Layer 13 of a small transformer language model trained on English Wikipedia (18 layers, counted from 0, width 128).
A neuron's activation on a vector x is SiLU(gate . x + bias) times (in . x + bias), where the dot is the dot product.

Input weights of the MLP neurons that the questions are about. A number n stands for n times 0.0044.
n27 gate (bias -0.146): 27 -8 45 13 -34 52 18 28 -45 -37 15 21 -9 -7 -17 -16 -1 28 -32 -48 30 -31 34 -43 17 -9 -36 17 27 57 -5 -73 -6 -15 51 -33 8 32 -4 -32 -17 -6 -19 6 32 -6 -16 -17 -37 -13 35 43 -24 18 8 8 15 -11 -17 12 -12 -2 -34 -38 -7 -47 -20 25 -15 -16 87 16 41 -44 3 12 48 -48 28 1 30 -21 -2 22 41 -10 -8 2 -28 -3 -2 24 7 8 -26 0 -13 18 -49 60 13 -9 -5 34 -7 -4 -5 61 -6 -10 24 -2 -5 -2 34 11 -51 7 -13 40 30 -5 -15 -13 18 2 -11 -4
n41 gate (bias -0.112): 38 29 11 15 20 39 1 20 42 -23 2 6 -25 31 -6 -10 8 32 23 12 -13 22 28 -13 17 -28 32 -2 17 -2 -26 -11 -13 -10 -20 34 -2 5 -21 -28 3 -10 -20 2 -40 1 52 33 -33 -51 25 -20 -7 -14 8 -47 -12 -4 -4 -12 12 24 -17 -12 1 6 6 -14 -7 56 11 -27 -92 11 46 -2 20 13 7 33 -25 -2 4 -19 5 11 -10 70 40 10 1 39 53 2 5 28 -47 42 -12 17 26 34 -13 19 37 35 8 69 -13 -3 -12 -7 36 -2 -22 -8 21 -10 3 41 -51 -8 6 -45 -50 20 -2 -39
n55 gate (bias -0.124): 3 41 29 24 3 73 2 52 30 29 34 5 -72 10 11 37 17 -24 23 52 17 32 14 -11 8 -20 2 21 4 -33 -20 -14 12 -9 23 12 18 14 -13 5 -5 -14 47 18 38 26 48 -1 -19 11 19 -26 19 -14 11 -63 2 -79 -28 14 -9 -7 5 -3 1 -6 -45 -4 -10 -11 5 12 29 -21 29 -14 -10 -9 -48 17 -10 44 36 -3 10 -2 -14 -43 -6 5 -41 -44 63 -6 -29 -22 22 38 -3 16 3 38 -43 -13 -1 -16 14 -15 -68 -8 -4 -12 18 23 -14 -82 -5 -14 14 8 12 42 -5 15 -23 32 -5 -2
n79 gate (bias -0.117): -8 2 -37 42 14 7 -7 -1 12 -16 -66 -15 -4 19 37 -18 35 66 -16 -34 12 -31 -11 -31 6 -1 -5 22 9 -5 41 31 -13 2 67 -22 -16 6 -26 30 32 -24 0 -8 2 -40 -39 -14 -1 29 -2 2 -34 -18 8 43 5 -5 20 -23 23 -6 -16 38 -67 -22 21 -23 44 42 17 2 -38 -20 17 27 11 -4 -18 -17 -1 -31 -38 -19 -18 -18 19 23 -21 9 83 33 5 6 -48 -56 46 17 -35 62 -19 -3 34 13 5 54 -69 39 59 -19 -38 33 -2 -12 30 8 33 9 5 -44 -1 -29 60 -36 67 9 -27 -14
n97 gate (bias -0.144): 2 -33 -10 -27 46 -33 -21 15 6 30 -3 40 -21 6 -4 -26 15 -10 -32 52 -19 -34 -10 14 5 -5 -35 22 -6 10 5 14 -13 -43 21 -19 -18 -30 10 17 20 -9 58 14 71 8 16 -31 35 -4 -34 -18 -37 -44 26 15 -14 -30 -19 -40 10 -72 7 -8 -58 20 8 39 32 8 -44 -63 14 -34 -11 35 -3 0 -16 25 -19 -26 -10 34 -21 -65 -12 27 2 -28 -4 -2 55 0 -8 -24 -23 -27 20 -22 -12 -5 -22 -20 -14 7 -5 4 -39 -61 14 24 10 -51 -44 40 -51 19 38 4 -12 -53 23 2 3 -30 3 -32
n168 gate (bias -0.096): 52 -21 30 -13 40 54 19 -29 22 -12 -37 4 23 3 37 -42 57 -10 17 -10 0 -34 10 -61 2 -7 -68 3 38 -10 28 18 18 -16 35 13 22 17 12 57 33 -15 -36 -28 14 -16 -17 32 -30 27 8 -1 -12 -22 3 19 -65 28 34 3 8 -23 -11 25 -26 16 -8 14 36 27 -6 -3 15 25 50 16 -5 2 8 -40 17 -35 -12 11 31 -42 4 20 -2 25 -36 -26 -15 -12 48 12 -24 60 -23 1 13 30 4 -41 -10 47 -60 -2 -14 -1 31 -57 4 43 10 55 21 -2 -3 -16 -13 -18 -36 -44 -58 -5 15 16
n186 gate (bias -0.143): 14 -3 4 -52 23 37 11 13 20 32 24 -23 0 7 8 55 -19 -15 30 30 -3 -70 18 -35 5 2 -19 -23 -12 -26 37 -19 21 -31 32 -45 27 -9 60 12 24 25 -9 -30 76 48 -43 -26 -17 20 -38 1 14 9 28 23 -18 8 3 8 4 10 34 -25 -28 18 -17 3 26 39 -3 -51 64 -29 28 -6 45 1 9 -4 26 -3 6 -56 -18 -13 -17 10 -32 -23 -13 -1 -8 -47 -6 -81 26 -35 -19 -41 21 -10 3 11 5 -1 13 55 18 -15 -68 -20 46 18 -48 14 -27 32 -34 25 31 4 -31 4 -13 -25 -20 -9
n200 gate (bias -0.085): 19 -40 -2 -25 35 -23 -2 14 -24 16 -13 36 25 35 -18 -10 7 16 16 10 -16 19 23 20 7 -5 15 -9 8 26 26 29 13 -8 6 -24 56 -10 -32 8 -27 -17 3 -31 -29 82 5 34 -3 3 -8 -12 68 -28 43 0 19 -20 14 23 -18 -20 17 4 77 -8 8 -26 -3 10 34 7 -9 23 17 8 -56 -2 17 -5 41 -39 -77 -33 -44 -12 -44 38 5 -2 -28 38 -10 12 32 -31 39 52 -29 7 3 35 19 32 -7 26 -21 -31 -38 -25 15 -36 20 -18 12 11 -46 14 62 61 -23 -34 -36 3 -8 -42 44 -26
n208 gate (bias -0.111): 37 -46 -5 19 -58 63 -44 -20 12 -11 -10 49 3 -17 -48 46 38 23 22 71 14 16 -43 5 -4 -28 0 3 -17 19 19 -47 31 -29 -8 -5 11 -19 3 4 -13 -14 10 0 -5 10 -10 2 11 -4 -31 23 -13 -23 17 14 -45 -27 17 -21 35 -16 -27 94 -25 -14 -53 -50 6 -15 -39 42 -14 31 36 39 -20 3 8 -33 24 48 37 19 -54 25 -24 -44 8 -27 -34 -7 -19 -52 -32 33 -25 34 -32 18 39 -9 4 -11 8 0 11 -2 4 50 -15 10 -32 1 -12 33 -15 51 1 38 -16 16 11 15 -5 -5 -13 4
n210 gate (bias -0.131): -32 -26 17 19 4 -29 28 -10 -48 8 5 5 9 19 2 -3 40 27 28 11 -63 -63 -3 11 38 41 -33 4 -13 -4 -9 23 17 -12 19 -19 49 -30 72 -25 -42 5 24 9 0 34 22 17 -27 6 3 -44 -2 -6 18 28 9 2 18 10 -1 14 45 -25 -23 13 -33 18 13 40 -37 5 -21 -10 -4 -30 8 -12 1 13 16 33 -18 -7 -11 -21 -2 -7 10 12 34 -7 -11 -41 5 -76 -33 52 -14 -31 9 23 -10 -44 -15 -8 -13 -30 22 14 -3 -41 13 -33 -9 4 9 30 -29 -20 42 -18 13 -31 -20 -49 2 10
n27 in (bias -0.021): -20 -30 -2 29 27 0 2 26 29 2 8 16 -14 15 9 10 34 -8 27 -1 42 -41 -10 -19 22 -72 22 -25 -6 2 -32 6 14 -15 19 -34 -7 23 7 -2 -13 -7 -34 -13 -17 15 -10 -4 -48 -7 -29 -20 11 17 27 -4 17 5 8 -21 18 5 -3 -15 21 18 -16 23 -3 -18 8 44 1 -38 -35 -54 -59 -41 -45 33 3 10 21 20 44 13 -30 59 5 -34 -29 17 15 -10 17 57 -6 -10 31 -43 12 -22 -25 64 -57 2 16 -36 -27 -8 -7 7 -1 18 15 31 38 42 -2 -2 -6 18 -50 2 -21 -51 -13 6
n41 in (bias 0.030): 11 20 -6 35 -7 -21 33 1 0 47 -29 14 22 -10 -8 -13 -24 -9 -15 -21 -24 -19 -32 -13 -8 -11 -7 -6 -39 -11 -12 14 66 -16 -7 26 -20 -39 -2 -32 -29 11 29 -40 -42 3 2 33 22 -11 13 -23 11 -2 27 -2 -46 36 9 -44 22 -46 -19 -11 18 29 -10 -12 -21 -95 12 -24 2 8 25 -43 -2 -1 2 -9 57 4 3 0 45 26 -5 -24 23 33 -45 14 -20 0 34 13 -35 37 13 8 -11 -6 13 24 29 -27 -12 -42 9 4 12 14 -1 9 -14 51 -29 -2 1 18 -19 -9 1 23 20 29 2 16
n55 in (bias -0.014): -3 28 1 7 47 11 17 19 -9 -17 -10 -11 6 36 -50 -25 4 -19 -9 -25 23 -28 -15 13 -74 0 16 10 48 18 -19 11 5 13 16 -37 -43 -31 -53 24 -2 -18 -6 -30 43 -54 -6 36 -2 -6 0 -1 28 13 -7 24 3 -5 4 24 -20 -83 -2 11 15 -11 2 -31 -36 -2 -1 -9 30 -20 37 22 -63 -5 50 -35 -2 -2 19 8 -8 -17 -20 0 19 13 -9 30 23 9 -3 -22 -18 47 37 11 27 26 1 -48 -20 15 -12 2 -33 -1 3 -30 58 -35 -50 -21 6 43 -26 12 27 -39 13 26 -16 -15 -38 6
n79 in (bias -0.014): -22 -8 47 34 5 -34 -57 39 15 49 47 -17 32 28 -14 13 64 -36 42 25 -80 -9 45 29 -6 -2 -19 -42 -15 22 -19 5 29 -11 28 -70 12 -23 43 -14 21 5 -25 -41 35 40 47 25 -23 17 -18 -26 7 -3 5 -7 -9 6 -23 17 -2 1 -9 0 -14 15 -17 21 -41 -38 11 -11 -19 -14 3 -18 -5 -7 -6 -15 3 -11 6 25 0 -27 -5 -20 14 -25 -1 -6 45 28 -6 6 -35 -10 55 11 -20 28 -34 25 37 5 -22 -47 41 24 -9 27 -37 -2 -27 -5 -30 -22 -25 16 18 -6 -45 -10 2 -34 57 4
n97 in (bias -0.058): 11 -1 -20 22 9 -4 26 5 -18 5 -6 -36 -15 23 11 -22 16 -22 13 2 -34 -34 2 40 86 -21 2 20 -9 -23 17 -6 31 -32 -16 -14 -28 8 -13 22 -40 20 -19 16 24 -2 -17 24 31 -44 -6 -53 8 -43 8 8 10 25 20 -19 79 1 35 -10 18 25 3 28 14 14 -28 -61 -39 21 -30 -40 -32 -63 40 22 18 -16 1 27 -8 11 7 10 -21 -13 24 16 73 -26 -23 -16 -13 0 53 28 14 19 -41 41 31 -16 5 -24 -26 10 47 -32 -12 22 -43 13 13 -42 -14 3 -45 22 -18 29 -43 -24 31 27
n168 in (bias 0.018): -45 61 34 21 -9 25 -21 -4 -44 -24 -16 -10 -1 -19 26 -2 20 50 -23 -34 -22 54 27 26 43 50 1 34 -6 9 -2 -10 -29 8 26 13 -7 2 6 23 6 31 1 -24 7 -5 18 -26 17 -4 30 -29 -43 -35 2 5 10 -21 16 -24 46 2 -40 18 -27 7 -5 30 5 4 23 13 14 -35 -23 76 23 5 -82 -47 27 -42 -19 -26 67 -38 46 -13 35 39 -3 7 -62 10 2 -19 -22 -15 -19 -1 -9 -32 -17 -15 -9 38 44 0 12 22 48 20 -45 15 27 -41 33 -4 5 -50 -8 17 18 34 -3 25 -24 -34
n186 in (bias -0.024): 28 42 -24 21 -7 -37 -26 7 13 -13 28 -40 -56 -38 -19 -52 -25 -37 21 26 -39 -49 23 1 56 9 -2 20 -8 -13 -27 14 -64 -3 38 29 -13 37 -21 -29 36 -9 50 52 6 23 -64 8 -2 -7 21 -36 15 -21 -21 -19 15 -29 15 16 -10 6 -20 -2 -2 -19 7 -42 -9 18 38 22 -8 -22 21 38 3 -4 -42 -38 -27 51 -24 -62 -3 -1 73 -9 22 10 -39 -20 54 8 -34 -12 8 47 18 -1 -42 -9 32 -16 30 8 11 6 -7 -12 2 -9 -8 -12 16 -8 33 -44 -32 -17 2 -17 -3 13 7 15 -22 -33
n200 in (bias -0.011): -10 -29 30 -17 -13 -24 -39 17 33 41 1 12 56 43 3 -33 -6 -43 11 5 -39 11 6 16 54 1 -29 -8 7 -26 41 18 -9 1 0 -41 -27 -14 -17 10 -17 10 35 19 4 -30 36 4 9 -16 25 -21 23 -29 24 3 16 8 -5 15 -27 21 -17 -40 17 31 -2 -8 19 19 -39 -14 2 -16 14 -18 19 -11 41 23 3 -16 -63 6 7 -20 -78 -16 -12 6 -59 -40 43 -23 -43 -1 29 39 0 -26 -3 -6 68 24 29 -2 -11 -13 7 10 -32 39 40 -32 -66 3 -45 8 37 15 -12 -36 -25 -49 -7 -23 -52 25
n208 in (bias -0.084): 2 -17 -43 13 1 37 53 20 -36 -26 -20 32 16 39 -3 36 -62 9 -10 23 10 22 10 -27 -9 14 1 42 0 -28 5 35 4 9 17 4 -2 14 -14 -28 -49 -13 -18 -25 -15 -23 20 21 -17 9 -7 12 16 44 36 26 10 61 -40 5 27 -11 70 -33 8 -3 38 -33 71 -25 20 46 12 -11 8 28 41 -14 60 38 -28 21 3 16 17 2 -73 -7 48 -8 19 16 1 -37 44 29 -6 1 30 3 40 21 22 47 15 48 -2 10 -20 -38 -18 -11 48 -40 16 -4 7 15 12 28 25 -21 24 13 27 38 18 -5
n210 in (bias 0.076): -1 20 3 37 -17 4 38 29 6 -65 -33 20 -14 -18 29 -18 -7 -24 -31 1 14 17 7 0 -37 -16 -22 5 31 13 14 8 -31 -18 30 49 -18 20 3 18 9 19 -6 -8 11 43 18 23 6 12 -24 -12 1 24 5 -7 20 -10 -2 -25 -51 35 -18 8 -8 -3 -6 -9 10 -26 19 24 -19 -3 2 9 21 -13 -30 13 -33 33 -8 28 -39 -2 34 14 21 -5 32 -6 -32 -46 12 -22 -41 2 20 -10 32 3 25 -21 -1 -1 8 -19 -27 32 35 50 35 -46 -9 -14 -54 33 -13 29 34 26 2 42 -26 6 -17 57

Each question shows a token from some text and the vector x that enters the MLP there. A number n stands for n times 0.064.

",": 0 -18 12 -11 -1 -5 6 -24 -3 3 -23 -12 9 -19 -12 -4 -3 -5 11 -3 -4 8 -2 -5 -2 5 -20 -15 7 2 -23 14 -3 46 11 18 -4 -3 3 -15 -6 -19 5 -7 -15 -2 8 8 -9 14 -4 -9 5 -10 5 6 -10 -12 6 3 6 22 -12 -8 0 -9 -2 -15 -5 12 -37 3 -1 -3 -68 12 28 3 42 11 -12 0 4 -31 -10 9 10 0 -19 4 16 9 0 -7 4 7 -19 2 36 3 -8 -1 -5 -4 -4 -16 8 13 15 -10 11 -5 -30 23 18 8 -10 10 -3 25 0 -2 -16 -22 3 4 4 -7
The neuron with the highest activation: n55

"M": 0 -3 -5 26 0 -5 -10 10 2 0 -6 5 -28 14 -3 -13 -15 -10 30 4 -7 5 -25 1 -8 9 -22 -5 6 9 -26 6 -11 70 2 1 10 -5 29 -17 3 8 10 11 -3 4 -18 -8 -20 3 1 30 -3 -10 -1 -14 9 -1 0 -19 13 -22 3 -11 17 11 -15 -2 -30 2 -1 -25 0 -4 -1 -20 -5 2 11 -20 10 9 15 3 0 -7 21 14 9 -18 12 17 -11 17 -3 8 4 -1 9 -3 -10 -20 17 -4 8 -6 26 8 27 14 -17 8 1 -3 -33 1 -27 10 26 19 24 -3 -8 -8 -17 -18 -32 15
The three highest activations, in order: n186, n168, n210

" |": 2 -6 -5 -27 10 -9 -10 4 7 -3 -9 0 -3 -10 7 -8 20 2 -3 12 -5 -7 -19 16 -9 18 -5 11 23 10 -7 13 6 36 7 -1 -10 7 -9 14 23 11 -15 -6 -16 16 -10 -6 -4 -18 1 0 -6 -3 -19 -25 -21 -14 3 5 15 8 -4 -35 4 4 25 11 15 -3 -2 -9 -22 -1 -62 -16 10 -2 3 -14 -3 -16 8 -7 -14 -6 -20 -8 3 4 -1 0 5 -11 -6 -16 -10 8 0 9 9 -21 10 7 11 -9 9 -12 1 8 -5 1 -3 -12 0 13 16 0 4 -11 -8 -10 -16 4 -16 -19 -20 -1
Which two neurons fire most, strongest first? n97, n208

" the": 14 -6 7 22 -5 10 -11 -4 -9 -3 -21 -10 -18 14 7 -9 1 6 2 29 7 -3 10 1 1 19 -9 3 -2 17 -15 14 -11 84 25 -5 8 5 7 5 14 -3 12 -10 -6 0 -11 2 10 3 -8 4 -3 -8 4 6 -4 -6 0 -12 9 -1 5 5 8 -8 3 -3 -12 11 1 -5 11 -23 -53 -8 -6 -2 8 -5 16 -7 3 2 -15 12 0 6 -5 0 -3 7 12 -23 -15 -2 0 1 3 2 13 0 -1 1 -17 -2 2 -1 6 14 -5 16 9 20 -13 2 -9 5 -12 -3 1 -1 -19 -5 1 -3 31 6
The neuron with the highest activation: n79

"mp": -4 12 -9 2 -6 19 -9 0 29 16 19 43 0 13 -1 -6 8 -22 33 -15 -17 4 -17 -5 -17 28 31 -18 13 -2 2 -20 -2 24 -23 9 4 -7 -1 -14 -18 6 -3 13 -23 8 -10 11 18 23 -3 -27 10 21 -32 19 -34 23 -2 -5 9 -37 -10 2 43 -17 -2 -19 -45 26 12 2 8 -9 -4 -42 2 -4 -1 -12 -21 -16 15 -16 -4 32 15 19 -15 5 -6 -15 5 15 8 -19 -23 37 -18 29 19 -6 -32 8 -22 -2 12 -11 -1 15 -5 3 18 4 -25 -23 -7 7 -14 27 27 3 -4 -1 0 -15 -5 24
The three highest activations, in order: n55, n41, n168

"stit": 25 4 9 5 8 23 -17 -26 4 -3 37 65 3 18 6 -11 4 6 37 -10 0 5 10 -31 -1 21 26 -9 -1 2 -9 -10 5 12 -41 19 -30 -5 17 -36 5 -7 0 -11 -11 2 -25 4 -6 19 -10 -30 25 9 -57 18 -38 -30 6 -30 5 -21 -4 -6 12 -16 -3 -24 -12 7 38 12 26 -11 -6 -18 4 12 -8 -1 8 3 16 -32 9 -8 -5 24 -19 -14 -19 13 -19 13 5 -3 -11 26 -5 -5 2 -34 -25 6 -40 19 -3 7 2 15 -1 27 1 -1 -13 -4 -5 -13 0 -5 -13 1 13 -7 -13 -6 -4 0
The three highest activations, in order: n41, n27, n97

" bu": 1 -27 10 -15 -14 -39 -12 16 2 -9 35 -10 0 10 14 -37 8 3 0 -3 -38 -11 -2 -9 10 22 10 0 11 17 -11 6 -28 37 -4 21 -26 -11 16 6 16 6 25 12 2 -23 -29 -2 -32 45 -30 -19 -3 -30 -23 -12 -6 17 5 -4 16 -16 -13 5 -29 0 24 2 7 10 30 -29 11 9 -13 29 6 32 7 10 17 -21 2 3 -6 3 13 17 -8 -9 -19 -2 15 -3 -18 -1 15 -2 -17 -2 -12 -7 40 0 32 3 -2 3 10 18 22 19 10 -12 5 -4 11 -29 -10 -3 9 -7 4 -10 28 -12 3 -25
The neuron with the highest activation: n79

"rom": 11 12 -25 19 -13 0 -13 3 27 -20 -10 -23 -4 11 11 -7 -3 -12 3 -5 2 -15 0 6 29 20 23 11 -30 -25 -2 -2 -9 34 -33 -22 -12 4 21 -22 -14 2 10 -49 10 23 -14 1 5 -32 19 19 -25 -9 -12 -23 5 10 7 -16 30 -7 -10 5 -32 45 -5 10 10 19 -12 -33 -29 27 -20 0 -7 -8 17 6 -6 -44 26 -28 -7 11 8 -6 -13 -5 0 19 -10 -28 -15 -20 23 1 8 26 24 19 2 -1 41 2 8 17 21 -2 9 17 0 8 11 -10 2 -10 -11 14 26 -1 -3 -7 -12 -5 -18 -17
The neuron with the highest activation: n186

"b": -24 36 -22 19 35 41 0 7 18 -22 -4 3 10 -16 11 19 4 -4 22 -15 -18 6 -7 -14 7 33 -1 -7 7 -16 11 3 31 7 -25 20 12 -16 11 -7 9 19 -4 -5 -44 16 34 -1 2 39 11 0 -10 -14 -26 -15 -24 9 -13 -12 -4 1 12 -1 27 -13 -3 13 -17 -9 25 7 4 5 -18 15 26 -16 10 -4 -12 -3 31 -9 -2 -13 14 7 11 -7 9 -4 -22 27 26 31 -4 32 -1 0 15 -23 -4 -4 -2 1 -6 -51 39 10 -8 17 -22 3 13 25 28 5 -17 23 2 -4 -12 -7 19 -18 15 -8
The most active neuron and its activation: n168, at about 2.3

"ail": 7 12 15 1 -11 -22 3 17 -20 24 15 -6 -22 -11 -3 12 14 34 21 -16 -22 -7 -15 -8 -5 13 -8 11 12 -13 21 -15 -35 47 -1 -25 -15 -1 8 -7 -25 11 -14 -21 -8 19 -6 6 -22 21 -13 10 -2 -21 -46 4 -7 15 -7 3 24 1 6 1 -23 -25 -12 11 -4 2 -16 -15 -4 7 -6 -11 13 4 -16 0 -12 -13 -16 5 6 29 -19 21 17 -3 -15 12 8 -17 -4 -47 24 -2 -8 -26 -29 -27 36 -15 -11 -16 -8 38 13 -7 -9 10 31 -13 -22 -3 -23 11 4 -9 13 7 4 -7 23 15 -3 -19
The neuron with the highest activation: n186

"2": -7 5 -2 -8 9 10 11 -6 17 -7 -24 -24 2 0 5 2 12 -1 -1 11 -27 -9 -11 -4 2 13 -22 4 5 9 8 0 26 15 14 16 -15 0 3 2 1 6 25 -12 -22 -2 -5 -4 -14 -1 3 12 -12 -7 -5 -14 -7 2 1 9 1 -9 -8 -7 -5 -1 16 1 -10 -5 -9 -6 -17 -5 -41 -14 0 -1 -5 -9 3 3 2 -1 -15 5 14 5 3 25 -4 1 -11 -17 -1 3 1 12 -18 -4 5 13 9 -19 12 -6 44 -8 18 40 -3 -2 13 2 -9 10 8 -8 -2 8 20 23 5 15 -18 0 -8 7
The neuron with the highest activation: n210

"un": -29 -10 -23 -6 -9 -16 11 -6 10 -3 -18 10 21 -5 7 2 15 27 29 -28 -5 13 3 -4 1 21 -14 9 -5 0 10 -2 2 46 11 -14 4 15 9 1 -7 13 12 4 -13 15 -8 11 -11 18 17 -13 -7 -15 -38 -22 -16 9 0 -26 17 -30 16 9 -40 -6 4 3 -8 26 23 22 15 17 -4 13 19 39 34 7 12 0 2 38 25 2 -46 -11 -9 -14 5 -2 -23 18 10 -19 -27 36 23 12 -2 -3 -6 9 7 -8 -5 11 18 9 2 9 -19 -19 -24 -17 -18 0 -25 -6 9 -7 15 -28 -12 -1 3 -3
Which two neurons fire most, strongest first? n79, n168

"al": 10 5 -4 -9 17 -4 -14 -8 8 3 -16 -1 -1 14 -12 -18 7 23 41 19 -15 -13 3 -8 -12 33 18 11 2 1 -13 9 -13 53 1 33 14 4 19 -5 10 2 27 14 -19 15 -12 -9 -21 3 -9 18 22 5 0 -7 -1 -4 4 0 -11 -32 -6 0 8 2 10 -5 -57 16 -15 -26 8 -18 -26 17 -9 31 -4 -24 17 -14 -5 21 -7 5 9 0 -1 -7 -1 11 -1 5 -10 -12 -40 16 10 -21 -17 15 -25 11 -34 -6 7 -23 -4 -4 9 32 0 -11 -36 8 -5 0 -26 -27 -5 3 -1 -5 -7 -35 -5 -8
The most active neuron and its activation: n208, at about 1.1

"ed": -7 -1 -1 38 20 26 -29 26 18 9 -7 -7 -14 -56 -8 17 7 14 -6 10 -1 -21 -2 -12 19 16 -17 -27 0 29 -7 10 1 29 5 -10 -15 2 31 17 -2 30 -1 10 -7 -23 -22 -1 -5 19 -15 -6 17 -1 0 31 -7 -12 -6 -17 -36 -4 -19 -8 5 11 -3 6 -46 -4 11 10 15 -12 -15 -22 8 11 -14 5 12 -16 13 -33 35 1 -6 -19 4 10 -19 29 2 -2 14 7 8 21 16 10 3 -14 -21 0 -27 -4 11 -11 -22 -8 -18 8 -7 -28 11 12 52 17 -12 -8 1 -2 -3 29 8 3 -28 4
The neuron with the highest activation: n27

"3": 7 23 -21 -7 0 -2 5 15 6 -1 -14 -16 7 12 6 -6 9 9 -5 -19 -4 3 -15 3 -5 17 12 15 -14 12 15 -7 20 26 -4 -3 -13 8 -1 17 7 21 22 4 -7 -4 -19 -8 6 -4 15 5 14 -3 -1 2 31 -6 -1 0 2 3 -4 -4 16 -5 17 2 -24 -11 -6 -10 -11 -13 -28 -8 3 3 -4 -5 -24 10 8 -2 -14 -21 -6 -3 7 -9 -9 -2 -4 -15 10 -6 -5 -7 -4 -6 11 3 -8 -20 5 -27 38 -12 -25 37 -14 12 6 -10 1 10 -9 -10 -2 -1 16 30 7 3 8 6 -7 -13
The three highest activations, in order: n79, n208, n27

" ret": 14 -14 20 13 6 -8 -11 -27 15 24 -8 27 -26 -17 9 30 13 17 14 1 -12 -11 -46 4 14 29 -6 -14 -6 2 12 -10 -2 27 -9 1 -9 -8 1 22 2 11 9 -43 -11 -12 29 -1 11 -1 2 -7 18 -9 -18 -20 -5 13 -3 11 -8 -3 6 -11 37 4 27 20 -25 18 6 -34 28 -10 -6 12 -15 27 25 6 6 -22 3 17 -17 -18 -2 18 -14 20 10 7 0 -3 -5 -24 30 17 -42 -14 -35 -5 33 -7 -18 3 1 -2 -8 32 27 -6 21 -2 -26 -5 10 4 -16 13 -12 -8 -12 -21 5 -7 25 -14
The most active neuron and its activation: n200, at about 7.9

"==": 1 14 28 8 -3 26 -10 -1 12 -30 -27 -3 -31 14 47 14 14 4 15 -5 -22 -2 27 -8 -7 38 22 -5 36 17 -1 7 0 44 12 -2 1 3 9 -24 2 -18 -19 -11 -22 3 -23 -5 37 -19 -29 -14 -13 -13 -2 -9 2 -7 4 26 -7 5 8 -5 30 14 2 -20 6 -3 -8 -24 6 21 -15 -6 -31 16 -12 -16 10 -5 -30 10 4 5 30 -17 0 5 -13 13 23 -12 6 8 -19 -5 -11 18 -40 -8 -6 -5 -2 -28 4 16 4 -4 -15 12 -7 19 -18 10 2 17 -17 4 5 -5 -16 -23 5 -2 6 31
The neuron with the highest activation: n208

")": -9 0 0 -33 14 -7 -10 -1 -1 -3 -28 -6 -10 18 8 0 -4 -5 39 9 -14 32 -8 -2 -23 7 29 1 17 24 -6 11 17 69 26 11 9 -5 3 -8 -4 -2 14 13 5 -1 4 -12 -13 12 5 4 -6 -6 9 6 0 5 -4 -12 -2 -12 -4 -5 11 -6 7 10 -6 4 -30 9 -3 4 -49 4 9 16 -2 -13 -3 -20 3 41 -25 -10 -4 13 10 15 14 10 -1 -2 -5 0 -6 -8 -10 -8 4 -3 -5 8 20 7 18 -12 3 0 7 4 -24 -12 -17 -15 3 -14 6 2 -6 -1 -6 7 6 -6 12 7
The three highest activations, in order: n186, n41, n27

" &": 3 -5 14 2 -21 8 9 -5 -24 10 -22 -5 -5 -9 -1 -8 -13 5 -20 -7 19 -6 3 -19 17 25 -1 -7 -17 2 -36 13 -7 69 9 -21 -4 9 2 -6 15 5 2 8 -9 2 12 1 -1 -8 2 -23 -8 16 -34 -10 0 -2 4 -15 -10 14 -17 -1 23 -3 1 -12 -11 -1 -5 5 1 4 -50 2 1 -12 -15 -22 7 9 7 -15 -16 3 6 21 -12 -27 -4 14 17 1 -20 -6 14 16 5 -10 9 -2 -18 -8 6 1 -9 -1 -1 -6 -15 -17 26 3 -3 -3 -5 -14 -2 -23 7 2 -12 -25 -15 10 -11 -17
The neuron with the highest activation: n208

"k": -8 -26 15 -8 -8 23 11 -3 -9 -3 -22 2 11 8 8 19 -7 12 21 17 -14 -12 -27 -12 -8 15 19 12 10 -5 -10 9 -8 62 5 26 5 -6 21 14 4 5 4 29 -27 1 -12 1 -9 4 3 -9 11 32 17 0 -7 8 -12 -11 7 -8 11 0 17 32 9 8 27 22 18 -2 -22 -2 4 -37 18 -2 10 12 -6 -26 13 16 -8 -1 -7 -12 15 -13 -2 -13 28 -17 -15 -25 -13 5 -1 -4 -6 -5 47 17 8 33 -5 -13 -16 35 7 4 -16 6 -9 -17 -7 -13 -16 13 5 0 9 -15 -15 14 -15 -24
Which two neurons fire most, strongest first? n210, n27

"ang": 17 -40 -18 -1 -14 -29 19 -2 11 -20 11 38 -5 -12 2 7 24 10 30 -44 3 -22 -19 -26 -24 21 -18 -2 -4 -25 0 -5 2 38 -14 8 -19 8 43 -2 -1 -19 -21 4 -39 17 14 1 7 18 3 -6 47 -7 -21 8 9 -7 -10 6 10 -15 8 6 2 10 -6 15 13 7 -5 -24 -14 15 -1 8 -10 30 7 7 22 -17 -15 0 7 14 -52 20 10 19 -8 6 -16 -4 -6 -20 20 46 -17 -1 -6 -29 13 -6 7 15 -14 -18 -3 4 -9 4 12 -16 -26 15 20 -9 0 -4 -1 8 -7 -4 -11 -3 -26 -5
The most active neuron and its activation: n200, at about 7.6

" He": -5 -7 0 9 13 -25 -4 0 14 -40 -15 -19 16 -8 6 -40 10 -7 7 1 -10 37 -19 18 8 12 25 -35 -4 -20 -26 36 22 44 -8 -8 -38 -6 -7 -10 -4 4 15 2 -11 -14 7 -3 -11 16 -15 19 -3 -15 -30 -27 -25 -2 12 0 15 0 -12 -2 -23 5 -18 0 -10 -1 1 -20 18 22 -27 -28 15 10 10 8 -9 -10 -29 21 1 10 35 21 6 23 8 -2 -3 -24 1 21 34 -12 -30 -8 10 -1 -29 5 -8 -16 -7 0 -11 4 -8 14 -1 0 -26 -12 9 -25 -5 23 7 -11 -10 -14 6 -12 -2 -9
The neuron with the highest activation: n208

" f": 0 -9 4 12 -17 -5 0 -8 0 35 22 -4 -4 -2 -12 16 19 21 37 3 -14 -4 18 -8 15 26 12 1 -3 13 16 -7 -3 65 14 2 -14 -16 10 32 6 3 -2 -21 15 0 11 7 -2 7 -1 0 21 -13 5 22 -13 19 -5 -1 -32 7 0 5 26 7 17 -9 -17 -4 3 4 15 26 7 -6 2 0 -13 -33 -33 5 -13 -5 3 -7 -16 19 5 5 -11 -14 -9 -5 15 1 22 7 -10 -33 -14 -22 18 19 -11 -38 0 16 1 33 -8 16 0 -2 -6 -36 2 -1 -2 -22 10 -4 -8 -8 13 5 -3 -25
The neuron with the highest activation: n200

"g": -5 17 -6 -8 -9 1 -30 22 -12 3 -13 11 -18 18 8 -1 32 -13 -9 1 -4 -14 -46 -2 -13 26 35 15 23 -23 -23 -17 -11 54 -2 -27 30 1 7 7 -21 4 14 -4 17 -7 4 -6 4 9 16 -3 9 15 -9 22 24 -12 -2 1 17 -14 4 2 -1 -6 -4 4 -39 15 -15 4 0 -17 -23 1 18 4 -1 -19 -2 3 -15 27 16 -6 -3 11 28 -28 8 -24 0 -13 -8 -14 25 5 -9 -10 26 -2 8 7 26 -3 10 -7 -27 5 -30 -5 -4 8 -29 1 -29 -8 19 20 5 8 6 -16 10 -25 -17 3
The most active neuron and its activation: n55, at about 3